Layer 4 of a small transformer language model trained on English Wikipedia (16 layers, counted from 0, width 96).
Take only the direct path to the model's output, skipping the later layers: a vector added to the residual stream pushes a token's score in proportion to its dot product with that token's output vector.

Output vectors of the tokens that the questions are about. A number n stands for n times 0.014.
" critic": -18 -46 3 7 -7 6 2 -29 22 -21 -50 -6 8 22 -2 -27 10 30 -12 12 -9 27 34 -43 -4 14 7 7 9 8 8 21 -40 13 16 -13 43 0 9 -20 -39 -11 -4 15 1 -5 -21 -7 18 -28 8 -19 -8 -15 -27 -17 31 5 7 -36 -7 -30 36 -4 2 -13 31 -40 -5 8 -19 -36 30 27 10 4 -12 15 -30 -16 -23 3 11 25 -10 -33 -33 6 20 31 11 -31 5 -13 -23 -20
"qualified": 3 -14 -14 -47 -7 10 -45 -18 -7 -31 -2 -1 -6 35 -5 28 12 -35 -5 1 13 30 7 8 45 -10 -3 1 -18 -14 36 36 -24 48 16 -29 10 -1 -8 -6 -9 -17 -15 -74 44 -56 -19 1 23 25 42 38 15 9 12 29 15 9 -18 -19 7 13 -20 -39 2 14 31 -34 12 25 8 -22 2 25 13 -42 -2 17 -66 5 -16 -36 12 20 1 -56 -1 -41 13 37 1 -10 -6 -32 -13 -6
"BS": 5 -2 4 -12 -7 -14 17 -30 14 -12 -38 -25 14 38 58 5 17 -17 -15 4 -5 -22 22 26 35 38 16 -36 -34 21 -10 26 -26 -5 -41 6 -4 -8 1 13 -20 -25 -14 -2 6 -6 -15 -30 -24 -15 17 26 7 -27 -19 2 -2 -3 36 -2 14 -17 -1 -12 -20 7 17 -18 -13 2 -19 -13 0 5 21 -34 0 37 -33 -4 -10 -10 -7 16 2 -12 -31 -8 29 19 -5 -29 11 -36 31 5
" chronology": -62 -57 -18 16 59 21 -27 -36 -34 -44 -21 -12 27 8 -14 -63 1 -12 10 13 -43 27 5 57 10 48 12 -6 -3 37 -25 50 -9 9 6 -49 14 3 64 -21 1 11 19 -29 59 2 -53 -3 30 44 -18 2 -26 26 15 -14 17 -18 -8 -44 25 13 49 -40 -5 -3 14 -4 -20 -30 -75 7 41 -7 48 -34 -32 -5 -41 3 -1 -2 23 22 12 -7 -33 -30 26 60 38 -10 -40 -26 36 -39
"\"": 16 -6 30 -39 -10 -42 -10 6 -7 -26 38 9 3 21 -29 -24 37 11 25 -5 -28 -6 2 5 -16 29 23 -5 -10 7 -5 -12 -12 -11 23 -29 -3 -47 -32 -5 0 -7 32 21 -9 -20 -2 5 -13 48 -9 -19 8 1 -6 9 -22 26 13 3 -2 4 0 7 -8 -7 -11 8 -20 8 10 -25 39 10 0 -4 -1 21 -42 -12 9 21 -64 17 5 -23 8 19 17 34 45 28 11 -8 21 -49
"Constituency": 15 -38 6 -10 14 -12 5 -17 1 23 -18 -12 -27 -11 -4 16 22 -24 -9 -2 -8 8 58 19 45 -5 -5 -23 0 6 43 36 -7 17 -39 -4 17 -9 -24 -36 -6 14 22 -50 39 -2 -33 -23 34 27 -17 37 24 -3 -4 -24 1 58 10 2 29 12 0 -26 -45 13 18 -48 -16 -14 -26 -26 14 10 23 -34 -35 2 -53 -44 -24 13 -4 5 21 -9 -27 14 27 8 9 -21 -5 -41 -14 -1
"based": 13 -4 7 -16 1 -37 -25 -40 13 -36 -34 10 13 29 14 -21 -19 4 -55 61 -14 -4 55 -28 30 27 -6 -24 11 0 37 52 -14 -2 -23 -6 7 1 -3 -12 6 -45 -6 -15 -4 -55 -7 -24 6 -17 15 23 -3 -22 -23 8 31 -15 28 -41 -13 -4 21 7 15 10 6 0 -29 -25 -27 -6 20 12 -17 -35 -3 -16 -62 -21 7 -32 -19 28 -28 -41 -21 13 14 49 1 -4 3 -1 -7 -17
"█": 17 -42 -8 -5 10 -20 0 -54 11 12 -5 -13 6 12 34 -45 33 2 -14 36 -11 65 14 8 34 29 7 -16 -14 -6 8 21 -31 24 7 -39 24 -11 -5 5 -12 16 -5 -36 26 -17 -40 -4 12 -1 -10 -9 33 -46 2 31 23 1 -12 -40 11 -30 33 -31 -19 12 2 -44 10 -38 8 -14 -6 -11 34 -55 -11 22 -56 -32 -22 -13 12 40 41 -48 21 6 0 78 -3 -45 8 -38 41 12
" follows": -15 -11 -34 -5 -5 -3 -37 -28 -21 12 8 -10 -18 16 -7 -18 -10 -12 -57 1 -38 34 -24 1 26 49 -11 -7 17 -4 1 18 -10 27 9 -9 45 -16 34 -27 -9 19 -13 -38 44 6 -16 8 7 -4 19 -18 37 3 -14 7 0 18 -33 -29 -3 13 26 9 11 -10 -12 -22 -20 -8 -39 -6 19 16 8 -3 -29 -2 -45 4 2 -6 30 29 20 -17 -27 -19 13 30 -7 -1 -16 6 -44 10
"Eukaryot": 18 0 -20 -50 33 11 -44 -38 -25 -22 35 8 7 -20 19 -11 29 26 -86 35 -35 11 5 33 63 31 -28 -43 23 -20 51 52 21 25 -80 -15 82 -14 10 -62 3 9 -27 6 59 -47 -41 -13 -17 53 11 15 33 -97 11 51 -1 -9 68 -41 49 -12 8 -51 -52 -55 8 -36 -36 -50 -29 -26 -5 46 63 -44 -10 33 -86 -23 21 7 -68 -3 26 -66 11 -2 81 -16 17 -45 -30 -41 -4 7
" coach": 2 10 -3 -46 -6 -19 14 -24 -6 -3 -45 -6 10 8 3 -3 8 5 -34 15 24 -15 33 -25 7 0 -41 -7 -12 18 25 14 -8 23 18 -23 32 12 53 -2 1 -33 -27 -48 26 -1 15 -8 29 11 4 13 17 -25 12 -3 26 14 -36 20 36 -13 -19 -4 6 20 16 -21 -9 2 -19 -27 24 11 30 -6 15 -5 -16 -19 -25 -21 -5 -3 4 -1 -20 -46 11 30 -23 -17 -19 -11 -2 -55

Output weights of attention head 2. The head adds the sum of these rows, row i times number i of z. A number n stands for n times 0.022.
o0: -21 9 -14 8 39 33 15 48 -31 -34 23 -11 -32 -11 -48 -20 9 63 -4 -1 33 -4 17 24 -10 31 11 27 23 18 19 19 -10 -18 -31 -5 -40 -10 -29 20 17 1 17 7 29 0 10 52 -4 9 23 -19 -33 -41 -21 5 -40 11 10 22 -8 -3 -34 -25 -35 22 19 40 -58 -36 -28 -3 -26 13 23 -26 56 -4 7 -2 30 16 12 -25 12 39 28 -59 9 -34 25 -10 -6 6 4 -29
o1: -63 -25 6 -14 -22 15 -15 -18 10 -42 -8 12 30 -18 37 -47 -29 -1 -3 -39 19 -16 16 2 -33 -23 -9 47 19 -34 -15 -17 -3 -15 -16 -19 3 11 19 -14 -30 21 -3 -25 0 2 22 -15 -18 34 17 23 -24 7 -2 19 13 15 -15 14 10 14 41 -36 -16 25 15 -41 2 30 14 -20 -10 -14 18 8 -39 -41 12 -23 32 8 -8 2 18 23 50 10 -47 -20 -20 -12 42 6 1 4
o2: -40 -33 2 21 -11 -11 -25 64 -6 -3 -22 -4 17 -2 -5 16 -1 2 -13 15 -22 -32 -9 30 -16 29 -43 -5 24 38 13 23 -12 5 -8 24 -2 13 -9 28 34 -29 -9 24 7 -4 10 -1 -1 -11 0 7 -31 12 -17 17 35 42 -17 -20 -12 23 14 14 48 13 -53 32 -35 7 13 -13 -6 8 -4 -6 27 -4 -20 20 -21 2 16 10 -20 1 16 9 22 25 4 24 25 -29 -22 16
o3: 9 39 -40 -22 -40 12 1 -2 10 -13 -33 -11 3 0 -46 -21 -8 -8 23 -16 18 10 -27 26 -18 -11 -20 8 -11 -11 37 17 -14 30 16 2 15 21 5 12 -17 -15 -49 3 18 -23 -29 -31 -3 5 -27 16 9 -7 10 -25 0 8 19 26 17 -19 -43 3 -31 18 22 21 40 1 24 6 -8 -24 -1 31 37 -33 -6 -34 -12 1 -10 25 18 -30 -19 -1 -10 48 -26 16 2 0 -40 5
o4: 15 -5 42 -11 11 -27 -11 -35 -20 2 2 -2 -20 -9 -18 27 -64 35 -5 -2 13 -28 9 -2 -24 -18 0 10 22 46 -7 15 -20 -2 0 31 21 5 -25 -11 -13 -51 19 -48 -7 -37 -19 -3 1 -25 29 -3 21 -23 -13 22 9 2 -17 31 24 14 -31 29 24 3 -10 -24 14 -31 -7 28 -42 3 18 0 32 32 -23 -7 -13 23 0 -30 7 1 -4 1 -6 -17 10 -6 25 15 5 -30
o5: 18 -10 -13 8 1 1 17 21 19 23 5 55 -9 6 16 -14 15 -5 8 1 0 16 -10 22 4 45 17 -20 -28 -24 -1 23 -12 -41 -11 15 -15 -41 -8 19 10 20 0 -7 23 17 14 -5 13 29 -25 16 9 -45 -27 -17 -33 36 13 18 25 19 -6 7 -23 -16 33 -7 2 9 -28 -11 -23 -7 21 -5 3 18 -8 -67 -11 22 8 32 -40 -6 -13 2 1 -18 -32 -3 -28 -13 29 39
o6: 3 -2 37 5 26 -36 -3 -28 -6 13 20 -10 11 22 20 -6 3 47 -14 -3 9 -9 9 -23 13 -21 -21 -29 31 -24 10 24 52 -20 24 -24 -10 17 26 -4 17 -9 -8 17 22 -4 -8 18 16 25 -29 13 28 17 9 -13 20 17 -58 13 -48 12 22 -20 2 2 3 -9 55 47 41 14 23 19 1 -32 7 -66 11 32 6 4 -5 2 24 -31 15 9 18 -2 0 -19 -7 0 17 -3
o7: 5 1 -10 31 7 -7 4 -19 -5 28 35 -4 3 -8 0 -19 9 -45 23 -3 -16 -17 0 -21 29 5 42 -19 0 10 1 -1 20 7 33 -14 -12 -12 47 44 7 35 -2 27 -11 28 -5 17 1 0 -25 16 8 -10 5 -2 17 10 0 11 17 -10 67 9 21 -9 -21 -10 30 31 -45 16 18 20 -28 -24 4 1 16 -11 -8 14 -4 -45 19 -39 10 -42 9 22 33 -14 10 18 11 9
o8: -5 17 -47 -7 -12 10 -23 -9 -6 13 -31 10 13 -25 -20 -13 2 18 12 -43 5 10 -3 -13 -3 -6 -14 0 1 -58 45 7 29 -18 4 2 11 -7 -3 -9 -17 -19 30 16 -3 18 11 -14 9 -7 -21 -21 -34 7 29 -29 -20 2 15 -6 -21 -21 -28 6 -2 -2 16 9 -28 39 -34 -7 9 -7 2 5 12 -37 21 33 -1 4 4 -28 1 -5 14 -5 -8 -8 -5 14 -17 9 -27 41
o9: 11 20 -23 14 -19 -28 26 -38 46 -16 -37 -22 12 13 5 20 -15 -3 -4 19 -27 -14 2 -29 -7 -16 -6 -5 -24 -3 -13 19 -6 -33 0 15 18 20 26 -5 3 9 -37 -6 25 -21 -12 -7 -33 -17 -34 -34 39 -2 29 2 41 -5 -11 8 13 3 -15 13 26 -26 15 15 31 14 -27 12 34 8 18 -16 14 11 11 -1 5 -21 -7 47 2 -19 -28 -10 -48 19 -16 -27 11 -28 7 -17
o10: -42 -31 25 -2 -20 29 12 8 -16 -49 -55 25 52 -25 -4 -19 -4 -14 -46 -8 -27 -2 22 32 -18 -26 0 3 -3 -25 12 17 39 9 -15 -31 28 54 22 -11 29 -7 -1 -36 -13 -18 -13 2 -3 -25 36 44 32 1 -14 -6 35 -59 -18 -43 -7 -36 -25 2 13 7 5 39 -19 46 24 46 -28 -15 -29 -17 -44 57 21 45 5 9 -37 28 -23 15 16 5 25 8 1 -5 -19 -5 11 -1
o11: -1 1 -22 -9 -23 22 -12 16 15 -44 -33 30 -18 10 -36 2 8 -26 5 -22 -14 -15 -5 10 -33 -21 9 -13 13 -1 -5 0 -26 26 -11 6 -1 -19 25 3 23 26 -8 -18 -25 -17 16 -16 29 35 -36 26 30 38 8 26 -8 9 41 -55 34 12 3 -17 -11 -10 -33 -8 10 48 1 3 24 29 -10 36 32 6 -11 -9 13 -17 -35 2 -18 -8 -10 -10 -9 35 -19 3 28 -8 -6 18
o12: -7 -6 13 19 11 2 -54 8 32 11 50 -22 48 -16 28 -22 -25 -52 -10 7 5 57 -16 35 1 15 -2 -15 -1 -22 -10 -8 16 -4 -4 40 16 3 39 -9 -10 -19 -55 -11 -1 1 30 -2 0 -9 -9 0 -58 -9 -43 20 -13 10 27 0 0 5 -13 24 -20 -19 -33 -31 -25 18 -6 -14 0 -10 21 54 3 14 -10 -21 14 18 -26 -16 -31 -4 -2 24 -17 -19 17 16 -18 17 10 -5
o13: 20 -20 46 -10 -16 7 9 25 16 18 -17 -18 -3 14 -16 10 14 23 34 27 -13 -7 45 8 -19 -9 8 11 -8 23 -33 -6 -12 19 1 -12 28 -2 1 3 -47 -40 47 38 -15 -6 -8 -17 -23 -20 -5 15 0 -4 26 -13 27 10 -20 -14 -19 6 -8 -1 36 1 7 -7 7 26 32 13 39 15 4 -11 0 39 -21 13 15 5 49 -29 0 -36 -18 4 3 -18 2 13 26 16 -3 6
o14: -25 -10 7 13 17 -22 -14 17 -44 0 14 -3 -2 -27 10 -23 29 -37 -2 -44 18 1 18 0 -16 -9 -19 -38 -2 -22 14 -19 1 11 7 -35 28 -12 23 9 -1 31 25 -19 0 -8 17 25 6 -16 -13 -23 4 -2 9 1 -13 13 -5 -7 -8 36 6 16 -27 -5 -8 23 -6 -21 -20 -11 -48 -57 -18 -6 -46 -4 -5 30 0 4 18 9 36 3 18 2 10 -43 -15 1 -18 -2 -21 -5
o15: -3 -7 22 33 -23 12 -11 27 3 -6 -11 2 16 -23 0 5 -16 24 4 11 7 22 -10 6 -32 39 -26 -70 18 -16 19 4 12 14 16 -15 -10 -4 24 -15 -9 28 22 8 -3 -12 7 21 -4 41 -50 -36 -25 -1 -5 42 -21 8 1 -26 17 -9 6 -22 7 -26 24 20 -36 -1 -53 11 6 -19 -4 17 -25 -29 23 34 14 11 10 -18 10 37 -17 -29 -17 -36 18 20 0 -14 -37 -15
o16: -1 0 -17 13 -1 -40 -3 -27 39 -1 -37 18 -7 -24 -17 12 14 2 37 32 -18 34 -24 10 35 10 8 -37 -10 -4 -1 -7 -4 20 15 -5 32 -10 10 29 -1 -1 1 -34 -1 29 -10 -8 35 24 -2 14 -4 10 13 -21 24 -7 -6 3 9 14 4 -20 -8 51 -5 -22 20 -12 9 3 -8 6 -5 -6 38 -10 0 -25 21 -26 26 28 -5 -34 -4 -6 -15 -24 -14 28 3 27 10 13
o17: 7 -17 -12 -32 61 31 20 71 24 -14 53 -5 9 31 2 -4 1 -10 -9 -26 -7 24 -3 -1 -15 29 -17 5 -60 -3 -5 -10 13 46 -5 -24 -16 9 -33 -7 27 -14 41 3 -13 23 5 7 -5 -31 -2 -24 -25 21 2 11 8 93 -4 -6 51 52 23 -3 -26 -13 -21 -31 13 -3 37 -32 1 36 7 -11 -20 12 -3 22 26 -17 -4 -4 43 11 -1 -12 29 -12 -2 17 8 -19 16 -23
o18: -7 16 38 -26 -23 -18 30 36 34 26 -24 -5 32 -28 -9 31 -8 9 20 5 10 -20 -1 29 -20 26 10 4 22 -5 -32 -1 0 29 22 14 0 -25 22 26 61 25 -58 2 -2 -17 15 -22 1 3 -17 -43 5 27 -16 10 23 13 14 -19 4 -31 16 23 31 -10 -20 42 -9 -28 2 26 0 43 -9 -18 45 3 -17 -40 12 4 -20 6 6 -32 0 16 -16 -35 -1 20 20 35 -3 -8
o19: -15 1 -42 2 -3 4 12 -16 16 1 -15 -8 -12 6 -2 -17 6 -32 9 -1 30 6 1 6 -20 0 -17 25 -47 36 -6 -19 -11 -5 -39 -10 23 9 1 36 -9 0 -29 38 1 15 36 -3 1 -40 2 2 -11 -2 -11 -5 -9 4 29 13 -19 -2 -7 6 -28 -7 -46 -14 -14 -40 -25 0 -33 -30 25 -12 0 22 27 -15 -26 -8 5 -48 9 6 19 -3 28 -53 8 0 -7 -3 41 29
o20: -21 -24 -15 -18 14 -29 -1 18 -26 -5 0 -3 -19 57 2 10 -11 -13 -4 -13 -15 7 -7 48 -2 -14 -42 -10 -18 -10 18 17 16 11 -8 -34 -29 11 -18 12 -44 36 30 2 -21 -7 23 -19 22 29 -12 23 -22 -15 -24 -32 33 -5 -37 -6 28 17 20 -6 -23 10 -10 -14 5 2 -13 -17 11 32 32 16 -11 8 -30 -35 -9 -21 17 4 -12 21 -35 -14 -7 5 -22 0 -35 -37 15 1
o21: 26 13 3 -7 8 -8 -47 -6 -8 1 -15 -29 20 15 1 2 -1 2 -13 -25 5 18 -2 7 -21 18 44 6 -21 9 2 25 -29 -2 -17 -13 3 33 -1 6 26 8 45 -37 42 30 0 18 13 2 -5 -16 34 10 -6 19 -18 4 -2 -28 -42 12 -16 -29 36 -7 -19 -23 11 5 8 6 -29 17 5 0 -6 3 -9 18 -19 -10 -6 -30 28 13 13 -31 -16 -13 -9 16 19 25 9 -27
o22: -22 -22 21 -20 -1 11 10 25 -6 -7 6 -4 16 7 8 -7 -16 10 17 -13 4 -20 -22 -6 -13 -17 -7 -15 -18 -18 36 -12 2 -12 10 -15 1 7 12 11 -35 -30 12 2 0 -11 2 12 -12 -6 15 -23 -30 0 -9 1 6 11 19 6 -29 24 -1 -60 -40 -2 14 7 12 -1 41 -34 15 -12 36 -31 17 29 -8 13 -13 -16 -23 17 -13 13 -12 -14 -8 -20 -2 -25 8 -24 46 -37
o23: -34 -17 -27 50 13 -15 -19 13 -1 3 -13 -35 4 -22 17 -10 -25 -29 -17 6 63 0 -6 -7 20 -13 58 -11 12 -20 9 -10 -4 -15 6 -23 -36 22 -16 7 20 29 17 22 -57 -3 15 -3 -16 1 26 50 -19 -16 -15 -15 -34 6 -14 -34 -1 0 -7 -11 53 34 -3 -30 42 -12 -25 -27 -4 -38 -25 51 -13 -14 30 -44 -12 0 1 -3 -3 54 18 -4 -2 -32 -17 -5 -20 19 -31 44
o24: 2 -1 -59 -34 66 2 -26 -39 13 7 -16 0 -6 -25 -14 -53 35 -20 -21 14 -38 -10 11 -7 -3 -8 2 -17 -12 -17 -16 -5 4 -17 -31 -4 -6 -16 -12 2 -11 -2 26 -30 12 -14 -7 -4 9 8 -12 3 2 12 -23 -13 20 -3 4 -14 3 -32 14 -4 -2 5 -19 -13 17 8 -62 -17 21 27 -42 6 5 12 10 -45 -20 -18 -48 -1 -20 -10 -30 19 -2 12 -13 23 0 -15 -5 7
o25: 1 31 -2 12 -1 20 -6 3 52 2 -1 -1 -20 -29 -24 39 -6 57 24 -25 2 26 12 9 -23 2 -6 16 25 11 4 -19 -19 32 -8 4 -4 -7 18 -3 -8 0 16 -4 9 -8 55 12 -5 1 -8 4 0 -1 -16 52 23 0 -23 39 -20 -34 -27 -33 9 -27 15 -16 13 22 1 -19 8 -22 -14 -15 3 -44 0 21 16 -20 22 15 6 -52 -20 -28 5 -26 -22 -11 -7 23 -23 20
o26: -2 -2 14 -7 6 24 -35 13 21 -11 -14 2 -7 0 -14 -35 42 -20 -21 5 4 27 18 8 0 36 18 9 -17 -16 10 -16 -34 -10 -16 -8 20 -14 29 14 -4 1 -16 -20 -34 -8 -4 15 33 -19 -13 2 8 -5 -14 26 -26 1 30 10 3 -23 -6 20 30 27 -3 -20 -6 27 -36 -51 -11 -6 18 -2 -15 2 21 3 -13 10 -1 -5 -8 -26 -11 -10 35 21 -6 -5 -8 -3 -28 6
o27: -38 3 35 24 35 28 11 2 27 58 34 33 19 -10 -10 14 10 -31 10 -5 -36 3 10 37 -22 -1 -3 -22 18 12 33 22 26 20 -14 -14 -33 -16 14 22 -1 19 -28 15 -3 9 15 -36 -2 -24 -52 -20 33 8 -8 -10 -12 33 48 -7 -15 2 -44 24 -9 43 -54 12 0 -7 4 -14 15 -16 -7 1 -25 -31 43 -2 -14 26 -3 -35 7 -12 -17 5 20 -12 6 30 5 11 -60 -24
o28: 10 34 -54 -22 17 -13 2 5 -5 22 13 -49 24 -31 -33 -35 -9 11 -75 -3 28 -4 -2 -9 4 12 -13 -12 3 -23 19 12 -37 -36 -13 -2 10 56 -5 -30 -7 31 15 -5 27 -8 -10 -36 -18 -42 7 -7 21 -20 1 0 -18 13 19 -2 47 -17 6 61 14 -22 -38 -30 7 -8 12 -22 -32 -11 -13 27 -25 22 12 -30 -28 38 -25 -6 22 0 -7 -4 7 -41 11 23 -32 -29 -32 10
o29: -11 -26 8 -13 -22 -13 41 -4 -9 -1 6 3 -30 -4 -46 -19 -21 20 39 -38 1 18 -23 -11 17 -6 22 -2 -2 8 0 -1 -18 16 1 35 9 -1 13 9 -32 -23 -42 -3 -2 4 8 2 -9 -29 45 28 10 23 -2 -17 55 -19 -28 26 21 -67 -6 13 12 3 -57 -7 19 17 50 15 -11 -41 -16 -5 -22 -12 -7 -24 -4 1 -32 41 -11 4 26 22 -1 15 11 32 -23 40 -18 30
o30: 20 -21 15 -19 41 20 -4 19 -22 16 10 -17 16 46 -17 -15 -3 -22 14 -34 6 15 -1 -10 -3 -22 39 -3 3 -25 -27 -10 41 -9 0 17 -25 16 2 13 -46 -10 41 -6 18 33 -1 34 14 2 -6 -9 -18 23 30 21 11 18 5 15 -14 45 6 -14 -13 25 25 -2 42 27 26 -43 21 28 22 39 -21 18 6 51 -4 -12 -12 -11 0 -13 18 28 4 -2 -20 19 -28 -33 59 -26
o31: -28 2 9 6 -21 -21 31 28 -12 39 32 7 12 -9 -32 44 -53 14 -28 -27 -18 -12 -16 16 46 -31 5 7 12 35 28 25 -24 5 5 8 -26 9 -33 14 0 -1 -25 -3 -4 18 5 -30 9 44 -30 32 19 4 19 8 -27 -11 6 -2 20 -44 -43 21 -67 -25 -25 17 26 -14 -9 11 -33 5 -18 0 -22 17 21 -10 33 -37 -13 18 -5 30 -20 1 -2 -13 -14 9 48 -24 19 -1

Each question shows a token from some text and the vector z that the head gathered there. A number n stands for n times 0.043.

" were": 3 -15 -8 22 -9 -5 11 -8 17 32 3 -12 -25 6 7 1 1 5 -23 -13 -11 -3 6 -13 -5 15 10 0 10 -12 -1 -5
Which of these tokens does it push up most? " coach"

" or": 18 -7 -3 28 2 7 1 -19 5 25 -17 -7 -12 16 -10 0 12 11 -18 -14 9 28 -5 -10 3 13 2 -13 10 2 9 -9
Which of these tokens does it push up most? "qualified"

"1": -15 -5 2 8 -23 14 7 6 7 20 -1 -3 -3 1 3 13 -6 9 -17 -14 12 -9 -5 -19 16 -3 8 18 -8 -11 16 0
Which of these tokens does it push up most? " chronology"

" ": 6 -9 5 8 -11 18 -2 -5 12 -3 -4 -1 6 6 6 2 -1 7 -4 -6 8 -9 1 -2 1 8 12 17 -5 -6 16 1
Which of these tokens does it push down most? "based"

"9": -28 5 -4 1 -18 18 -4 8 10 3 9 11 8 -9 8 9 -4 5 -15 -18 12 -7 -6 17 26 -1 12 13 -10 -16 17 8
Which two tokens does it push up most, strongest first? " chronology", "Constituency"

" include": -35 -13 -2 4 -12 8 3 15 12 22 -12 -4 -22 22 1 9 7 -8 -9 -23 -9 -10 -27 -15 10 5 31 5 6 -15 0 -12
Which of these tokens does it push up most? " critic"

"4": 8 -11 6 0 9 5 -3 -2 1 5 -1 5 2 4 -7 3 -17 10 -5 -19 7 -3 5 -10 -2 0 -2 11 5 8 13 7
Which of these tokens does it push up most? "\""

" ratio": -27 -12 -6 21 4 12 -4 4 23 21 -16 -9 -5 -8 -2 8 -4 6 -18 -16 0 -1 -6 2 14 2 3 -6 16 -13 4 -15
Which of these tokens does it push up most? " follows"

" someone": -2 -9 -4 30 -6 -7 13 -25 13 30 2 -19 -25 18 -1 -3 -7 16 -33 -11 -8 -12 15 -22 -13 16 3 -7 17 0 12 -6
Which three tokens does it push up most, strongest first? "qualified", " coach", " critic"

" not": -29 -4 -19 10 6 2 -9 13 13 44 -12 -4 -23 6 4 14 1 -5 -30 -7 -25 -5 -20 -9 9 6 35 -1 17 -16 1 -18
Which of these tokens does it push up most? " critic"

" Bob": -32 -10 8 10 -10 22 -1 10 0 37 -33 12 -4 10 -24 -12 10 23 1 2 5 -16 -4 6 8 -2 -14 -10 -4 -7 -3 -3
Which of these tokens does it push down most? "Eukaryot"

" |": -31 -38 -10 -2 -1 18 -12 13 12 34 -9 0 -7 9 -8 -9 -3 4 -3 25 -6 -10 -14 -11 12 -11 2 -9 -4 -14 -11 10
Which of these tokens does it push up most? "BS"

"hon": -28 -5 -3 7 -8 17 -7 12 -1 30 -28 16 8 4 -16 -9 0 20 -4 6 -4 -9 -2 -1 20 7 4 -6 13 -5 -10 7
Which two tokens does it push up most, strongest first? "█", "BS"

" years": 6 -1 4 18 17 0 -1 -9 14 28 -7 -8 -8 13 -9 0 -1 10 -14 -11 4 2 -3 -8 -2 4 0 -5 10 0 2 1
Which two tokens does it push up most, strongest first? " coach", "qualified"

" saying": -29 -9 -5 14 10 14 -9 2 22 32 -11 -6 -1 10 -6 10 4 2 -22 -5 5 3 -5 13 24 5 11 -15 17 -2 3 -21
Which of these tokens does it push up most? " critic"

"th": -14 -3 -1 18 -6 8 -8 11 13 17 -24 6 14 -2 -9 5 13 27 4 8 6 -7 -11 -14 26 -6 -5 -6 23 -18 -7 -19
Which of these tokens does it push up most? "Eukaryot"

"d": -12 -17 -6 5 3 27 -11 -1 8 22 -8 11 7 4 -13 -9 -12 13 -16 -1 8 2 4 -13 25 -2 -1 8 12 -23 9 17
Which three tokens does it push up most, strongest first? "Eukaryot", "Constituency", "BS"

" School": -26 6 2 1 -11 20 -3 9 1 22 13 2 4 -19 4 16 -7 3 -16 -14 6 -18 -2 7 43 -8 2 0 12 -17 -7 9
Which two tokens does it push up most, strongest first? "Eukaryot", " chronology"

"%": 7 -15 8 8 5 -3 5 -11 4 18 7 -6 -7 10 -9 -6 -9 4 -2 -19 1 -5 13 -22 -8 4 -11 1 0 5 17 9
Which of these tokens does it push up most? "qualified"

" show": -20 -6 -5 0 1 9 1 5 6 22 -2 -1 0 -13 -3 4 -8 -1 -8 -12 9 0 -1 1 36 0 0 -5 10 -13 -1 -1
Which two tokens does it push up most, strongest first? "Eukaryot", "based"

" age": 14 -7 -8 34 4 8 4 -18 6 34 -15 -7 -16 15 -13 2 15 4 -16 -16 4 30 -5 -6 8 13 1 -11 11 1 4 -7
Which three tokens does it push up most, strongest first? "qualified", " coach", "█"

" size": 14 -4 -18 19 -2 -14 11 -15 10 56 0 -12 -19 -23 21 19 -2 -8 -24 -17 -16 21 13 -18 2 21 4 -25 4 -17 15 -6
Which of these tokens does it push down most? "\""

" Cre": -18 -14 -4 3 -6 25 -10 -1 8 12 -1 6 5 4 -6 -1 -11 11 -16 -10 12 -2 -1 -1 26 -6 1 12 -2 -22 18 13
Which of these tokens does it push up most? "Constituency"

" of": -2 -9 -3 12 -14 1 6 2 4 13 2 -15 -11 10 8 -13 -10 16 -20 -8 -9 4 11 -11 -2 6 11 -4 -1 -12 15 -7
Which two tokens does it push up most, strongest first? "qualified", "█"

"\n": -31 7 -3 6 -6 14 1 -9 10 14 7 5 0 -11 14 6 -3 -3 -22 -11 9 -9 2 2 28 0 15 5 2 0 5 3
Which of these tokens does it push up most? "Constituency"

"|": -22 -5 5 6 -20 13 -2 4 16 10 13 4 0 -11 6 12 -8 -2 -14 -15 10 -14 -8 12 16 -3 2 15 -11 -12 11 14
Which of these tokens does it push up most? " chronology"

"5": -5 -31 8 17 -3 23 -3 -18 23 14 -17 -17 0 10 4 -10 0 21 -29 2 10 -6 -11 -13 14 -3 16 4 26 4 7 -8
Which of these tokens does it push down most? " chronology"

" Herald": -29 -19 -6 15 -17 29 -1 11 4 33 -22 -9 8 2 -17 -10 17 7 -14 7 15 -10 -4 8 46 -16 13 -2 14 -20 -1 -4
Which three tokens does it push up most, strongest first? "█", "Constituency", "BS"

"Geography": -15 -25 26 3 -40 37 11 29 7 53 -13 21 -13 -24 -5 -14 28 12 1 -20 19 -31 -11 -30 92 -4 26 4 -9 -25 9 -21
Which two tokens does it push up most, strongest first? " chronology", "█"

" his": -11 -4 15 23 -37 22 -22 -2 13 15 5 1 -15 2 -5 16 -3 14 -24 -8 12 -17 -20 -2 22 -10 17 -1 1 -37 2 -11
Which of these tokens does it push up most? " chronology"

" Kevin": -42 -14 1 20 -10 22 -4 8 -2 49 -35 18 9 11 -24 -7 9 34 -19 -7 17 -23 -4 -3 19 -2 -6 -8 13 -18 -5 1
Which two tokens does it push up most, strongest first? "█", "Constituency"

" the": -13 -59 -11 38 -27 17 -1 7 30 27 -43 -10 -9 1 -11 -20 22 23 -22 -11 24 -19 -20 -12 62 -14 12 27 13 -48 16 -17
Which of these tokens does it push up most? "Constituency"

",": -16 -5 6 0 5 0 -5 -5 -7 19 -4 5 -7 7 -12 -6 -5 7 1 -7 7 1 -1 9 12 -9 -8 -6 -8 -8 -3 -5
Which of these tokens does it push down most? "Eukaryot"

" was": -28 -8 -19 14 6 15 9 6 19 28 -11 -4 -17 7 1 11 -3 -7 -25 -16 -8 4 -9 -5 17 16 20 -4 16 -5 6 -19
Which of these tokens does it push down most? "\""

"we": -44 7 4 1 -11 16 1 4 3 31 18 7 7 -21 7 9 -8 -1 -20 -23 12 -32 -1 -4 44 -2 2 -1 3 -2 -7 10
Which of these tokens does it push up most? "based"

" This": -28 4 5 34 0 2 -26 -5 8 27 -23 13 14 -18 4 11 17 9 -22 -10 5 -14 1 9 15 7 16 1 4 -8 -11 -4
Which of these tokens does it push up most? " follows"

"os": -16 -12 15 7 6 7 -8 10 17 15 -8 -1 1 1 5 3 4 4 -2 -7 -3 3 -21 -11 7 11 21 4 7 -20 -8 -10
Which of these tokens does it push up most? " follows"

" St": -14 -25 -6 20 -8 25 -4 -8 13 10 -15 -10 -4 -7 -1 -5 -5 17 -15 -6 25 -8 -3 -6 33 -15 -9 11 15 -21 16 7
Which of these tokens does it push up most? "Constituency"

"o": -16 -17 2 5 6 10 -7 2 2 19 -9 9 3 -1 -13 -2 -5 7 0 0 10 -7 -3 -3 19 0 -4 -1 5 -6 -11 4
Which of these tokens does it push up most? "based"

".": -17 -5 0 19 -16 9 4 1 20 18 7 4 2 -2 18 -7 -1 3 -15 -6 -2 0 -3 1 4 9 22 4 8 -4 2 -2
Which of these tokens does it push up most? " follows"